Layer 6 of a small transformer language model trained on English Wikipedia (9 layers, counted from 0, width 96).
A neuron's activation on a vector x is GELU(weights . x + bias), where the dot is the dot product.

Input weights of the MLP neurons that the questions are about. A number n stands for (n - 128) times 0.007.
n11 (bias -0.041): 122, 154, 87, 165, 86, 185, 202, 148, 27, 147, 82, 93, 164, 136, 136, 123, 94, 116, 168, 20, 151, 164, 117, 126, 196, 128, 110, 153, 143, 125, 128, 102, 157, 144, 114, 176, 130, 93, 137, 106, 122, 138, 114, 94, 90, 88, 138, 83, 170, 171, 131, 138, 96, 136, 130, 135, 190, 119, 126, 64, 111, 188, 95, 143, 50, 105, 110, 153, 156, 210, 113, 110, 138, 141, 174, 107, 87, 121, 158, 126, 144, 190, 163, 146, 198, 109, 84, 123, 178, 135, 98, 97, 150, 159, 139, 160
n13 (bias -0.153): 90, 163, 138, 95, 154, 161, 113, 54, 118, 210, 124, 109, 65, 95, 109, 157, 150, 52, 141, 98, 153, 181, 132, 140, 141, 118, 130, 78, 141, 110, 191, 175, 97, 99, 135, 144, 130, 182, 145, 122, 144, 148, 156, 134, 194, 93, 76, 151, 142, 133, 149, 202, 146, 180, 136, 146, 112, 95, 104, 109, 102, 139, 142, 81, 132, 161, 155, 141, 169, 113, 117, 131, 123, 88, 141, 195, 126, 86, 95, 128, 102, 166, 103, 170, 142, 149, 139, 151, 34, 99, 98, 81, 158, 65, 85, 158
n29 (bias -0.094): 95, 124, 120, 117, 136, 67, 136, 31, 176, 136, 139, 124, 129, 134, 105, 112, 153, 73, 165, 110, 156, 119, 179, 151, 105, 130, 117, 103, 73, 102, 141, 132, 136, 172, 142, 112, 99, 195, 166, 126, 108, 152, 168, 141, 158, 148, 96, 125, 113, 161, 122, 235, 121, 195, 107, 129, 57, 116, 116, 151, 121, 99, 190, 167, 155, 223, 114, 139, 105, 161, 136, 139, 127, 76, 122, 104, 116, 122, 143, 68, 154, 138, 105, 188, 128, 181, 129, 154, 129, 165, 116, 129, 124, 118, 151, 128
n38 (bias -0.118): 137, 178, 55, 117, 144, 205, 100, 104, 127, 49, 196, 189, 108, 107, 105, 152, 138, 86, 129, 124, 83, 86, 115, 125, 153, 128, 110, 61, 103, 144, 127, 135, 58, 97, 161, 219, 140, 59, 64, 112, 106, 140, 197, 87, 95, 106, 182, 118, 94, 155, 92, 107, 212, 113, 156, 167, 154, 192, 167, 168, 94, 178, 137, 133, 162, 165, 103, 75, 139, 136, 124, 172, 129, 172, 102, 156, 181, 165, 107, 145, 127, 167, 113, 164, 150, 120, 170, 102, 205, 204, 173, 135, 112, 132, 160, 110
n42 (bias -0.102): 159, 127, 78, 93, 165, 142, 69, 199, 149, 160, 117, 194, 100, 153, 155, 74, 127, 180, 98, 126, 156, 60, 171, 134, 69, 169, 142, 105, 121, 73, 144, 56, 68, 109, 160, 71, 128, 66, 130, 151, 128, 195, 154, 133, 133, 163, 102, 24, 175, 137, 101, 95, 163, 167, 130, 130, 99, 183, 142, 188, 104, 56, 109, 88, 123, 119, 115, 214, 117, 83, 101, 80, 164, 22, 153, 146, 196, 167, 129, 106, 135, 123, 48, 128, 191, 146, 126, 114, 140, 87, 173, 109, 140, 109, 113, 116
n47 (bias -0.068): 77, 114, 174, 153, 175, 139, 101, 149, 131, 134, 142, 140, 170, 86, 70, 102, 129, 94, 66, 126, 129, 133, 133, 132, 148, 140, 228, 92, 121, 44, 129, 100, 70, 107, 122, 112, 177, 114, 101, 167, 118, 132, 128, 66, 171, 114, 80, 159, 122, 129, 128, 156, 135, 69, 115, 88, 157, 131, 133, 173, 115, 91, 136, 171, 93, 138, 146, 125, 127, 109, 154, 139, 130, 132, 134, 103, 121, 105, 149, 80, 160, 98, 144, 106, 106, 142, 128, 156, 125, 176, 145, 133, 154, 165, 115, 144
n48 (bias -0.043): 169, 154, 153, 59, 155, 100, 128, 140, 147, 232, 145, 140, 146, 114, 110, 121, 147, 68, 123, 129, 173, 126, 168, 182, 75, 128, 192, 125, 118, 144, 80, 69, 118, 128, 135, 123, 112, 110, 75, 62, 169, 180, 142, 143, 122, 139, 159, 28, 93, 79, 89, 225, 144, 134, 130, 104, 94, 134, 167, 127, 147, 188, 135, 128, 54, 121, 151, 177, 124, 41, 64, 143, 56, 98, 112, 106, 129, 123, 88, 93, 197, 132, 152, 103, 139, 147, 175, 131, 118, 100, 80, 95, 159, 46, 132, 115
n72 (bias -0.055): 120, 111, 92, 94, 113, 86, 76, 188, 117, 94, 110, 87, 144, 158, 128, 148, 57, 90, 156, 99, 121, 103, 146, 128, 125, 155, 139, 143, 132, 78, 168, 130, 161, 110, 77, 127, 73, 143, 126, 137, 185, 161, 95, 57, 137, 103, 152, 88, 48, 228, 113, 152, 182, 84, 150, 232, 164, 170, 125, 159, 97, 130, 125, 107, 160, 163, 88, 105, 150, 89, 102, 190, 157, 106, 127, 89, 70, 174, 125, 148, 128, 155, 63, 141, 129, 109, 154, 69, 90, 133, 99, 112, 117, 96, 124, 90
n75 (bias 0.089): 158, 99, 190, 141, 131, 104, 91, 91, 92, 104, 161, 114, 130, 151, 115, 167, 145, 151, 159, 119, 101, 91, 119, 138, 106, 109, 90, 148, 130, 153, 167, 132, 103, 137, 101, 114, 170, 104, 132, 136, 103, 144, 116, 149, 102, 133, 161, 167, 136, 114, 76, 71, 58, 67, 87, 161, 122, 114, 176, 109, 111, 146, 130, 165, 143, 106, 138, 125, 162, 84, 114, 157, 84, 155, 104, 128, 110, 146, 162, 120, 116, 71, 74, 107, 125, 92, 132, 145, 114, 197, 163, 113, 191, 155, 117, 137
n80 (bias -0.170): 88, 80, 127, 102, 129, 107, 103, 126, 140, 205, 116, 179, 106, 120, 156, 115, 59, 162, 172, 107, 116, 161, 71, 118, 142, 113, 60, 128, 128, 162, 147, 110, 161, 119, 142, 139, 110, 101, 113, 99, 170, 102, 141, 155, 97, 177, 126, 93, 134, 42, 210, 130, 198, 138, 115, 96, 142, 83, 113, 81, 113, 113, 182, 177, 164, 106, 116, 145, 153, 146, 136, 187, 79, 161, 111, 169, 144, 170, 161, 107, 56, 130, 126, 109, 118, 138, 171, 85, 130, 139, 90, 175, 123, 144, 161, 165
n81 (bias -0.101): 87, 144, 73, 124, 126, 148, 178, 77, 164, 130, 120, 136, 130, 154, 156, 104, 153, 138, 141, 91, 84, 144, 90, 79, 129, 103, 14, 81, 115, 95, 130, 123, 133, 101, 112, 111, 129, 134, 211, 133, 148, 107, 158, 203, 112, 90, 156, 58, 176, 180, 93, 121, 128, 158, 125, 123, 104, 105, 113, 161, 175, 153, 181, 151, 85, 111, 102, 88, 199, 206, 104, 118, 101, 211, 118, 132, 107, 116, 76, 110, 187, 201, 129, 154, 54, 178, 103, 105, 83, 140, 190, 136, 107, 162, 128, 170
n117 (bias -0.208): 149, 160, 105, 140, 116, 143, 103, 86, 76, 180, 65, 160, 170, 92, 133, 115, 140, 134, 130, 137, 168, 70, 161, 132, 59, 161, 120, 164, 130, 91, 127, 118, 186, 83, 62, 97, 58, 186, 162, 47, 123, 125, 128, 138, 154, 150, 93, 77, 121, 79, 137, 145, 202, 123, 118, 99, 104, 135, 188, 138, 185, 87, 111, 195, 149, 179, 92, 114, 45, 102, 160, 143, 146, 127, 151, 175, 129, 199, 243, 62, 90, 170, 190, 110, 111, 73, 72, 121, 122, 210, 116, 135, 149, 136, 109, 105
n210 (bias -0.140): 84, 162, 129, 140, 110, 167, 104, 61, 171, 120, 122, 146, 153, 76, 134, 112, 117, 184, 176, 189, 88, 128, 138, 119, 149, 61, 125, 54, 137, 165, 108, 97, 199, 104, 202, 141, 102, 168, 180, 126, 141, 130, 151, 154, 108, 97, 187, 111, 150, 108, 157, 214, 77, 154, 103, 95, 163, 107, 83, 115, 98, 77, 248, 188, 100, 131, 172, 155, 58, 127, 164, 124, 141, 82, 166, 74, 152, 120, 125, 151, 126, 142, 170, 155, 182, 111, 170, 51, 150, 140, 84, 150, 127, 81, 159, 142
n211 (bias -0.192): 117, 178, 107, 113, 159, 118, 179, 101, 136, 108, 110, 136, 143, 74, 191, 171, 109, 108, 161, 132, 173, 142, 123, 95, 106, 103, 155, 150, 126, 143, 169, 177, 225, 130, 111, 125, 133, 151, 85, 122, 119, 56, 151, 99, 156, 116, 141, 146, 114, 106, 64, 122, 192, 134, 177, 133, 68, 124, 117, 170, 19, 174, 109, 195, 72, 138, 137, 110, 132, 154, 201, 179, 93, 146, 89, 135, 107, 86, 163, 149, 111, 103, 159, 83, 117, 114, 58, 121, 142, 117, 139, 123, 102, 123, 187, 132
n233 (bias -0.073): 96, 161, 146, 129, 86, 131, 112, 133, 181, 98, 159, 208, 141, 168, 69, 120, 130, 111, 128, 156, 179, 146, 116, 99, 89, 106, 77, 149, 129, 102, 156, 114, 108, 149, 133, 139, 96, 178, 98, 84, 101, 97, 161, 122, 189, 124, 194, 81, 89, 88, 154, 88, 140, 113, 157, 162, 130, 86, 100, 118, 131, 130, 171, 88, 109, 114, 147, 112, 120, 83, 112, 118, 143, 125, 149, 81, 175, 89, 78, 107, 174, 107, 161, 133, 128, 29, 116, 100, 120, 117, 117, 194, 38, 92, 194, 187
n284 (bias -0.048): 91, 127, 97, 120, 115, 126, 74, 118, 99, 122, 169, 108, 119, 125, 122, 131, 99, 144, 28, 85, 153, 188, 110, 155, 120, 150, 124, 179, 103, 105, 123, 110, 197, 160, 135, 132, 198, 114, 79, 166, 136, 155, 98, 188, 128, 123, 95, 117, 142, 170, 180, 164, 143, 82, 173, 130, 71, 128, 174, 75, 138, 83, 126, 157, 91, 138, 165, 88, 86, 111, 176, 113, 146, 154, 208, 182, 132, 112, 111, 106, 151, 94, 57, 107, 136, 94, 165, 131, 108, 125, 108, 203, 163, 111, 144, 102
n314 (bias -0.151): 146, 147, 75, 162, 130, 104, 135, 145, 183, 120, 148, 89, 84, 131, 149, 122, 104, 165, 152, 120, 100, 115, 82, 93, 112, 115, 111, 110, 130, 130, 90, 130, 124, 151, 96, 142, 104, 187, 150, 111, 147, 102, 204, 172, 148, 170, 107, 96, 149, 134, 123, 127, 119, 82, 127, 132, 135, 119, 180, 154, 105, 181, 133, 126, 114, 174, 93, 66, 72, 150, 123, 136, 172, 96, 41, 136, 113, 138, 167, 147, 120, 125, 111, 124, 145, 162, 118, 101, 125, 153, 91, 118, 73, 101, 155, 124
n320 (bias -0.088): 134, 151, 172, 154, 143, 155, 159, 153, 167, 124, 88, 133, 105, 205, 76, 123, 122, 134, 131, 99, 153, 105, 129, 137, 128, 108, 120, 118, 158, 66, 125, 133, 124, 141, 153, 104, 115, 82, 158, 109, 134, 102, 89, 99, 103, 121, 127, 138, 95, 150, 175, 190, 90, 209, 117, 133, 102, 160, 151, 81, 163, 122, 151, 138, 104, 97, 81, 176, 169, 141, 162, 159, 94, 123, 90, 188, 117, 141, 152, 124, 100, 134, 137, 137, 100, 128, 81, 79, 187, 120, 66, 148, 107, 214, 136, 103
n325 (bias -0.038): 113, 120, 123, 142, 163, 125, 117, 139, 59, 153, 156, 109, 134, 136, 99, 146, 173, 140, 158, 57, 78, 172, 121, 148, 150, 106, 108, 165, 142, 79, 133, 153, 116, 99, 130, 99, 139, 127, 144, 141, 158, 178, 44, 164, 121, 113, 128, 88, 184, 107, 153, 137, 56, 82, 99, 156, 69, 173, 98, 95, 136, 90, 126, 151, 135, 148, 94, 127, 159, 88, 140, 149, 126, 70, 169, 139, 182, 120, 115, 141, 134, 114, 147, 169, 115, 118, 154, 143, 118, 58, 105, 130, 104, 154, 120, 147
n336 (bias -0.095): 141, 150, 88, 155, 157, 132, 163, 104, 162, 115, 108, 101, 167, 115, 107, 139, 112, 182, 138, 120, 138, 94, 124, 75, 134, 199, 138, 130, 134, 48, 161, 109, 188, 138, 153, 197, 152, 149, 123, 171, 219, 140, 95, 94, 117, 103, 53, 150, 132, 128, 100, 112, 109, 178, 132, 165, 75, 122, 54, 190, 59, 132, 119, 87, 131, 137, 94, 129, 93, 147, 193, 154, 156, 142, 100, 132, 98, 152, 141, 112, 175, 108, 162, 158, 134, 139, 178, 128, 90, 106, 86, 132, 116, 138, 153, 123
n360 (bias 0.004): 122, 155, 99, 126, 136, 111, 54, 50, 174, 144, 121, 100, 84, 134, 118, 147, 145, 149, 133, 150, 92, 91, 106, 179, 159, 61, 177, 78, 142, 141, 97, 102, 180, 131, 75, 54, 85, 113, 172, 109, 153, 131, 129, 152, 188, 160, 224, 117, 142, 131, 148, 121, 122, 118, 124, 96, 176, 135, 124, 69, 103, 72, 194, 117, 124, 168, 105, 173, 78, 119, 97, 126, 79, 147, 136, 106, 174, 111, 75, 126, 120, 49, 168, 193, 130, 101, 50, 66, 137, 166, 103, 144, 132, 79, 82, 122
n364 (bias -0.048): 148, 140, 81, 101, 106, 161, 100, 181, 102, 180, 135, 82, 102, 102, 190, 163, 115, 99, 145, 114, 170, 65, 155, 106, 138, 107, 228, 146, 101, 220, 117, 95, 151, 119, 125, 121, 115, 160, 162, 133, 97, 147, 109, 150, 146, 85, 201, 96, 117, 114, 169, 131, 141, 138, 86, 63, 118, 110, 106, 144, 133, 84, 164, 135, 185, 157, 85, 143, 75, 131, 131, 167, 141, 118, 144, 97, 154, 146, 176, 46, 94, 196, 134, 68, 149, 120, 44, 133, 152, 160, 70, 213, 117, 124, 96, 135

Each question shows a token from some text and the vector x that enters the MLP there. A number n stands for (n - 128) times 0.048.

"\n": 130, 97, 102, 144, 144, 153, 109, 141, 133, 119, 129, 126, 117, 127, 68, 144, 168, 118, 132, 213, 107, 166, 142, 90, 169, 118, 120, 113, 122, 127, 162, 109, 132, 168, 125, 112, 124, 150, 102, 129, 132, 98, 113, 130, 120, 198, 133, 157, 147, 137, 159, 143, 151, 141, 114, 161, 105, 153, 130, 105, 137, 137, 125, 134, 94, 72, 114, 131, 81, 95, 103, 100, 146, 105, 119, 112, 107, 135, 157, 111, 129, 121, 83, 96, 133, 140, 107, 188, 116, 107, 189, 114, 133, 122, 59, 172
The neuron with the highest activation: n42

"ice": 153, 85, 130, 130, 129, 171, 121, 161, 142, 105, 123, 101, 123, 130, 119, 101, 161, 135, 121, 176, 135, 135, 103, 140, 171, 115, 116, 139, 99, 172, 128, 133, 146, 126, 129, 125, 83, 118, 129, 107, 148, 84, 76, 157, 80, 190, 152, 155, 134, 149, 151, 111, 136, 142, 103, 152, 91, 131, 110, 113, 102, 105, 154, 95, 133, 90, 137, 175, 66, 120, 117, 120, 168, 126, 144, 121, 119, 107, 166, 124, 116, 113, 164, 110, 99, 128, 106, 163, 101, 148, 196, 89, 144, 109, 75, 164
The neuron with the highest activation: n360

" 3": 125, 101, 123, 172, 157, 131, 140, 129, 156, 79, 122, 108, 134, 130, 103, 96, 171, 122, 109, 191, 110, 178, 131, 102, 176, 129, 101, 118, 130, 140, 156, 136, 135, 137, 139, 137, 125, 113, 132, 102, 109, 116, 89, 145, 120, 147, 123, 179, 115, 183, 141, 163, 147, 139, 149, 110, 112, 120, 119, 110, 122, 154, 145, 120, 146, 64, 94, 116, 76, 85, 118, 131, 134, 98, 104, 136, 144, 120, 161, 106, 125, 103, 135, 89, 86, 117, 104, 177, 151, 119, 176, 99, 174, 132, 78, 154
The neuron with the highest activation: n47

" of": 100, 89, 100, 145, 126, 127, 126, 142, 160, 149, 115, 130, 126, 126, 115, 123, 136, 110, 122, 156, 115, 163, 112, 147, 159, 143, 143, 120, 106, 171, 169, 105, 125, 129, 143, 118, 102, 164, 133, 98, 132, 116, 97, 122, 115, 182, 129, 117, 123, 145, 149, 125, 127, 119, 112, 158, 107, 130, 127, 134, 116, 205, 145, 99, 120, 106, 103, 106, 103, 84, 114, 140, 147, 95, 82, 137, 103, 84, 181, 136, 125, 143, 98, 104, 78, 152, 122, 194, 141, 136, 189, 103, 169, 94, 84, 172
Which three neurons fire most, strongest first? n314, n13, n48

" |": 129, 143, 127, 153, 120, 176, 142, 118, 164, 83, 120, 125, 145, 132, 76, 102, 137, 135, 136, 174, 116, 150, 130, 164, 160, 138, 117, 159, 97, 143, 142, 122, 138, 139, 117, 112, 107, 129, 114, 104, 141, 92, 96, 146, 103, 169, 96, 131, 120, 146, 131, 141, 119, 127, 108, 195, 84, 136, 121, 102, 130, 129, 132, 120, 156, 126, 108, 157, 135, 89, 117, 105, 157, 103, 128, 126, 111, 121, 195, 117, 88, 134, 144, 116, 93, 115, 87, 176, 123, 123, 193, 95, 168, 100, 67, 158
The neuron with the highest activation: n117

"U": 145, 46, 109, 156, 139, 147, 159, 136, 125, 100, 154, 131, 137, 131, 132, 105, 145, 96, 87, 152, 111, 137, 121, 94, 155, 119, 96, 137, 107, 170, 121, 143, 170, 202, 141, 118, 143, 94, 100, 118, 134, 115, 75, 136, 110, 176, 131, 160, 144, 161, 170, 157, 142, 147, 120, 168, 122, 121, 99, 103, 132, 112, 95, 117, 139, 130, 136, 96, 123, 73, 152, 104, 137, 117, 124, 136, 93, 130, 182, 122, 96, 93, 146, 101, 92, 128, 134, 153, 148, 116, 185, 128, 150, 132, 57, 113
The most active neuron and its activation: n284, at about 4.8

"z": 91, 79, 123, 152, 144, 165, 155, 168, 135, 118, 123, 115, 130, 131, 125, 98, 145, 105, 98, 176, 130, 144, 115, 125, 175, 125, 105, 112, 74, 163, 141, 125, 151, 119, 152, 131, 138, 144, 89, 78, 131, 113, 96, 138, 107, 166, 154, 165, 142, 151, 151, 122, 148, 152, 118, 167, 103, 146, 116, 114, 141, 171, 133, 121, 117, 113, 95, 120, 110, 76, 117, 102, 158, 102, 132, 125, 125, 121, 152, 130, 114, 141, 117, 96, 112, 138, 98, 190, 143, 102, 155, 75, 161, 139, 65, 154
Which two neurons fire most, strongest first? n11, n13

".1": 123, 74, 121, 207, 144, 147, 135, 148, 108, 77, 129, 107, 128, 110, 114, 105, 146, 140, 123, 151, 119, 173, 140, 126, 153, 117, 128, 111, 120, 159, 137, 136, 161, 159, 144, 149, 131, 123, 117, 142, 113, 98, 26, 178, 89, 139, 124, 126, 127, 153, 143, 146, 128, 108, 114, 154, 119, 135, 154, 109, 159, 135, 122, 108, 171, 95, 108, 98, 121, 58, 99, 137, 131, 103, 119, 125, 136, 128, 169, 119, 106, 96, 104, 133, 92, 163, 122, 203, 150, 103, 172, 97, 123, 138, 98, 137
The neuron with the highest activation: n325

" ch": 86, 132, 126, 161, 127, 138, 122, 132, 127, 96, 143, 147, 150, 130, 107, 125, 139, 98, 103, 205, 172, 141, 111, 116, 182, 112, 100, 147, 114, 146, 162, 116, 111, 145, 162, 127, 112, 160, 95, 90, 143, 118, 117, 156, 140, 152, 135, 161, 167, 155, 149, 86, 149, 125, 120, 148, 111, 153, 140, 119, 117, 131, 159, 63, 119, 81, 131, 131, 137, 75, 94, 105, 125, 141, 113, 129, 106, 122, 177, 107, 153, 121, 135, 133, 87, 109, 133, 156, 143, 104, 157, 106, 136, 115, 44, 126
The neuron with the highest activation: n233

"ge": 116, 62, 113, 120, 161, 163, 117, 136, 143, 127, 132, 126, 125, 103, 111, 121, 181, 93, 109, 138, 125, 157, 105, 114, 166, 120, 110, 125, 88, 150, 108, 140, 144, 137, 118, 142, 118, 100, 103, 103, 126, 117, 115, 148, 108, 162, 149, 187, 152, 174, 168, 117, 137, 160, 110, 164, 97, 173, 99, 105, 114, 144, 146, 84, 127, 70, 126, 169, 74, 92, 106, 134, 164, 140, 126, 91, 156, 98, 171, 141, 115, 109, 126, 119, 111, 147, 126, 124, 109, 131, 163, 90, 187, 137, 102, 142
The most active neuron and its activation: n360, at about 1.7

"ored": 129, 66, 76, 156, 143, 129, 148, 126, 138, 98, 149, 110, 140, 116, 122, 123, 141, 108, 113, 175, 142, 159, 103, 125, 163, 97, 126, 159, 135, 159, 108, 110, 120, 114, 161, 168, 121, 138, 116, 76, 127, 135, 50, 108, 102, 178, 139, 165, 164, 132, 131, 141, 167, 150, 128, 117, 94, 164, 122, 137, 132, 155, 177, 117, 149, 89, 134, 138, 113, 109, 87, 127, 126, 112, 158, 121, 112, 132, 135, 141, 97, 115, 146, 85, 96, 117, 109, 163, 140, 136, 125, 108, 141, 118, 56, 148
The most active neuron and its activation: n364, at about 1.9

" stat": 107, 127, 99, 163, 136, 165, 158, 143, 131, 99, 165, 136, 125, 133, 102, 117, 128, 104, 103, 193, 127, 140, 102, 106, 134, 122, 121, 150, 103, 184, 137, 138, 124, 139, 149, 113, 104, 154, 138, 125, 137, 50, 76, 96, 113, 192, 115, 184, 148, 149, 163, 151, 129, 110, 123, 130, 82, 160, 137, 103, 140, 154, 134, 96, 99, 81, 111, 127, 80, 104, 114, 122, 141, 136, 119, 117, 129, 130, 183, 97, 139, 128, 137, 134, 109, 106, 117, 153, 153, 147, 162, 81, 143, 99, 81, 155
The most active neuron and its activation: n117, at about 1.1

"orn": 135, 41, 136, 127, 142, 145, 132, 135, 136, 111, 115, 115, 139, 149, 108, 110, 162, 120, 109, 189, 174, 146, 114, 139, 167, 136, 111, 120, 97, 161, 92, 140, 155, 114, 138, 145, 162, 96, 144, 86, 141, 120, 85, 153, 94, 143, 124, 146, 143, 146, 173, 132, 180, 141, 133, 139, 125, 123, 119, 80, 114, 144, 102, 78, 128, 110, 111, 117, 83, 113, 120, 141, 188, 139, 131, 84, 84, 85, 190, 130, 111, 140, 142, 108, 120, 116, 126, 134, 125, 97, 156, 115, 119, 139, 87, 180
The most active neuron and its activation: n11, at about 1.8

"en": 106, 100, 84, 141, 134, 155, 128, 135, 136, 97, 142, 93, 120, 116, 140, 115, 166, 127, 104, 179, 142, 115, 130, 103, 175, 90, 113, 113, 109, 182, 131, 115, 141, 86, 160, 134, 145, 139, 95, 88, 158, 111, 90, 112, 77, 163, 146, 177, 131, 171, 161, 167, 163, 161, 99, 124, 120, 151, 97, 123, 125, 134, 142, 133, 150, 42, 139, 124, 107, 104, 121, 132, 154, 101, 160, 121, 102, 80, 140, 119, 117, 142, 136, 119, 117, 122, 129, 129, 128, 146, 152, 145, 151, 133, 89, 100
The most active neuron and its activation: n210, at about 5.9

" is": 95, 122, 118, 134, 115, 130, 139, 127, 162, 95, 112, 114, 136, 125, 118, 147, 137, 147, 125, 162, 143, 149, 107, 157, 154, 156, 126, 124, 104, 154, 139, 132, 131, 209, 162, 115, 132, 136, 109, 100, 127, 120, 106, 130, 112, 185, 124, 148, 129, 146, 139, 141, 159, 132, 109, 173, 87, 145, 122, 133, 115, 176, 153, 76, 132, 108, 105, 142, 104, 90, 90, 122, 134, 110, 114, 96, 87, 124, 167, 129, 137, 120, 112, 107, 105, 146, 95, 202, 115, 106, 135, 71, 132, 149, 50, 163
The most active neuron and its activation: n29, at about 2.5

"==": 133, 143, 111, 91, 120, 156, 120, 152, 163, 107, 127, 133, 122, 128, 109, 125, 141, 107, 128, 171, 118, 186, 135, 140, 150, 130, 100, 140, 132, 139, 186, 142, 149, 154, 92, 136, 131, 153, 97, 91, 121, 66, 119, 106, 106, 167, 111, 101, 134, 156, 152, 150, 132, 144, 103, 165, 109, 157, 108, 111, 95, 143, 146, 109, 134, 110, 94, 122, 134, 101, 129, 145, 136, 128, 126, 119, 101, 142, 160, 134, 86, 102, 85, 99, 106, 131, 87, 179, 121, 129, 203, 95, 147, 114, 83, 172
The most active neuron and its activation: n211, at about 4

"est": 149, 80, 107, 152, 152, 137, 97, 162, 150, 120, 118, 147, 121, 135, 135, 107, 134, 123, 110, 167, 148, 161, 104, 126, 172, 87, 107, 145, 102, 152, 131, 130, 141, 159, 169, 177, 124, 133, 105, 82, 119, 89, 93, 142, 103, 142, 142, 191, 145, 135, 123, 103, 174, 148, 107, 174, 109, 117, 104, 114, 105, 137, 125, 98, 150, 113, 99, 137, 119, 83, 96, 110, 151, 140, 149, 123, 116, 107, 190, 109, 101, 79, 141, 101, 115, 149, 108, 140, 140, 106, 191, 101, 136, 127, 92, 170
Which three neurons fire most, strongest first? n80, n75, n211

"|": 134, 127, 136, 135, 124, 148, 115, 127, 159, 125, 126, 128, 139, 125, 94, 117, 148, 120, 136, 188, 120, 165, 142, 154, 144, 115, 101, 141, 105, 133, 140, 125, 123, 134, 125, 128, 94, 151, 78, 80, 132, 102, 143, 134, 122, 162, 123, 127, 121, 166, 146, 160, 162, 145, 106, 184, 80, 125, 134, 113, 136, 139, 127, 129, 135, 78, 101, 147, 118, 76, 90, 96, 162, 108, 125, 108, 130, 129, 193, 128, 120, 105, 103, 125, 97, 123, 100, 167, 130, 133, 181, 81, 148, 117, 74, 180
The most active neuron and its activation: n117, at about 3.4

"ase": 108, 79, 93, 147, 165, 132, 143, 138, 170, 111, 127, 133, 121, 115, 106, 158, 147, 106, 81, 136, 138, 122, 86, 119, 172, 133, 117, 131, 96, 140, 144, 109, 114, 94, 135, 115, 151, 108, 80, 104, 145, 95, 89, 110, 132, 178, 152, 159, 109, 170, 164, 109, 153, 142, 117, 155, 108, 149, 120, 117, 153, 154, 143, 97, 121, 101, 100, 155, 107, 106, 139, 129, 141, 119, 119, 121, 128, 101, 184, 117, 97, 111, 145, 117, 103, 121, 137, 172, 122, 154, 171, 106, 197, 122, 68, 149
The neuron with the highest activation: n47

"ter": 107, 79, 92, 140, 141, 131, 161, 134, 152, 99, 125, 137, 123, 139, 96, 131, 167, 130, 109, 189, 117, 125, 100, 138, 174, 123, 101, 114, 98, 151, 134, 119, 127, 99, 166, 130, 118, 136, 98, 96, 119, 95, 102, 96, 113, 164, 106, 202, 123, 159, 167, 127, 145, 157, 104, 154, 149, 144, 149, 119, 132, 143, 157, 103, 117, 95, 119, 172, 90, 68, 126, 137, 133, 166, 141, 136, 107, 95, 151, 124, 119, 109, 147, 92, 99, 123, 128, 121, 138, 121, 174, 98, 175, 114, 70, 157
The neuron with the highest activation: n47

"qu": 88, 180, 110, 180, 150, 153, 157, 168, 114, 103, 122, 106, 133, 130, 117, 118, 133, 172, 114, 148, 127, 198, 105, 127, 133, 112, 100, 119, 131, 178, 147, 109, 115, 138, 160, 123, 142, 147, 122, 110, 124, 113, 70, 138, 71, 133, 145, 148, 155, 138, 142, 100, 134, 122, 102, 149, 88, 140, 148, 135, 108, 154, 143, 80, 154, 111, 81, 130, 80, 121, 124, 135, 186, 114, 146, 145, 105, 121, 140, 162, 109, 128, 154, 117, 103, 106, 110, 158, 115, 92, 153, 83, 145, 138, 90, 133
Which two neurons fire most, strongest first? n325, n11

"m": 106, 90, 122, 149, 160, 157, 117, 145, 123, 95, 139, 122, 101, 137, 100, 130, 143, 113, 85, 165, 141, 138, 95, 115, 147, 142, 116, 138, 82, 168, 148, 131, 125, 181, 164, 112, 112, 130, 96, 114, 119, 105, 73, 155, 110, 180, 123, 158, 155, 144, 162, 148, 106, 159, 105, 143, 102, 161, 144, 108, 149, 180, 166, 85, 155, 96, 122, 121, 109, 103, 132, 119, 135, 140, 145, 110, 95, 103, 188, 110, 141, 127, 113, 75, 107, 144, 118, 140, 129, 87, 128, 109, 179, 114, 64, 156
The neuron with the highest activation: n284

"b": 134, 62, 119, 161, 135, 161, 118, 161, 137, 116, 125, 155, 122, 124, 96, 115, 157, 88, 118, 195, 140, 119, 110, 131, 173, 139, 127, 119, 116, 159, 136, 148, 142, 154, 127, 154, 121, 108, 112, 91, 116, 110, 72, 174, 118, 148, 121, 174, 140, 128, 134, 150, 124, 152, 113, 160, 136, 159, 116, 122, 130, 123, 144, 84, 127, 110, 120, 102, 83, 76, 102, 123, 160, 128, 159, 129, 120, 82, 176, 84, 128, 110, 132, 88, 102, 115, 112, 150, 156, 103, 184, 77, 157, 139, 67, 169
The most active neuron and its activation: n47, at about 1.8

" ": 123, 115, 130, 171, 160, 145, 141, 130, 117, 83, 122, 109, 110, 122, 121, 99, 145, 134, 122, 165, 116, 200, 140, 120, 196, 103, 74, 92, 105, 133, 148, 115, 157, 148, 145, 126, 162, 120, 109, 123, 127, 95, 72, 131, 107, 165, 125, 141, 124, 168, 149, 158, 137, 116, 132, 149, 71, 125, 119, 96, 140, 178, 128, 135, 116, 85, 107, 126, 111, 98, 118, 111, 182, 102, 110, 139, 104, 138, 176, 124, 142, 127, 117, 91, 96, 137, 121, 128, 163, 156, 137, 142, 170, 131, 81, 115
Which two neurons fire most, strongest first? n284, n320

"l": 112, 37, 130, 158, 140, 150, 109, 148, 110, 107, 129, 130, 148, 125, 132, 104, 170, 147, 116, 203, 123, 125, 112, 127, 149, 130, 119, 139, 133, 174, 115, 158, 133, 148, 161, 125, 108, 124, 121, 109, 137, 117, 82, 177, 99, 162, 119, 168, 169, 113, 122, 126, 128, 138, 106, 212, 107, 129, 104, 115, 146, 185, 134, 88, 137, 107, 90, 109, 140, 101, 128, 92, 159, 121, 122, 121, 107, 114, 174, 88, 125, 140, 116, 101, 96, 129, 160, 161, 113, 57, 153, 96, 125, 132, 94, 147
The neuron with the highest activation: n325

"ig": 119, 66, 95, 138, 149, 154, 124, 126, 139, 105, 123, 139, 142, 131, 122, 128, 113, 105, 86, 160, 160, 127, 115, 104, 160, 121, 113, 138, 125, 132, 153, 95, 124, 109, 187, 147, 123, 128, 87, 90, 145, 110, 122, 119, 124, 139, 124, 189, 149, 172, 127, 124, 170, 162, 98, 135, 134, 158, 107, 146, 153, 146, 137, 100, 134, 81, 121, 152, 125, 116, 93, 104, 126, 106, 144, 107, 100, 108, 163, 107, 136, 82, 110, 156, 120, 130, 93, 169, 163, 111, 166, 110, 180, 119, 39, 148
The most active neuron and its activation: n42, at about 4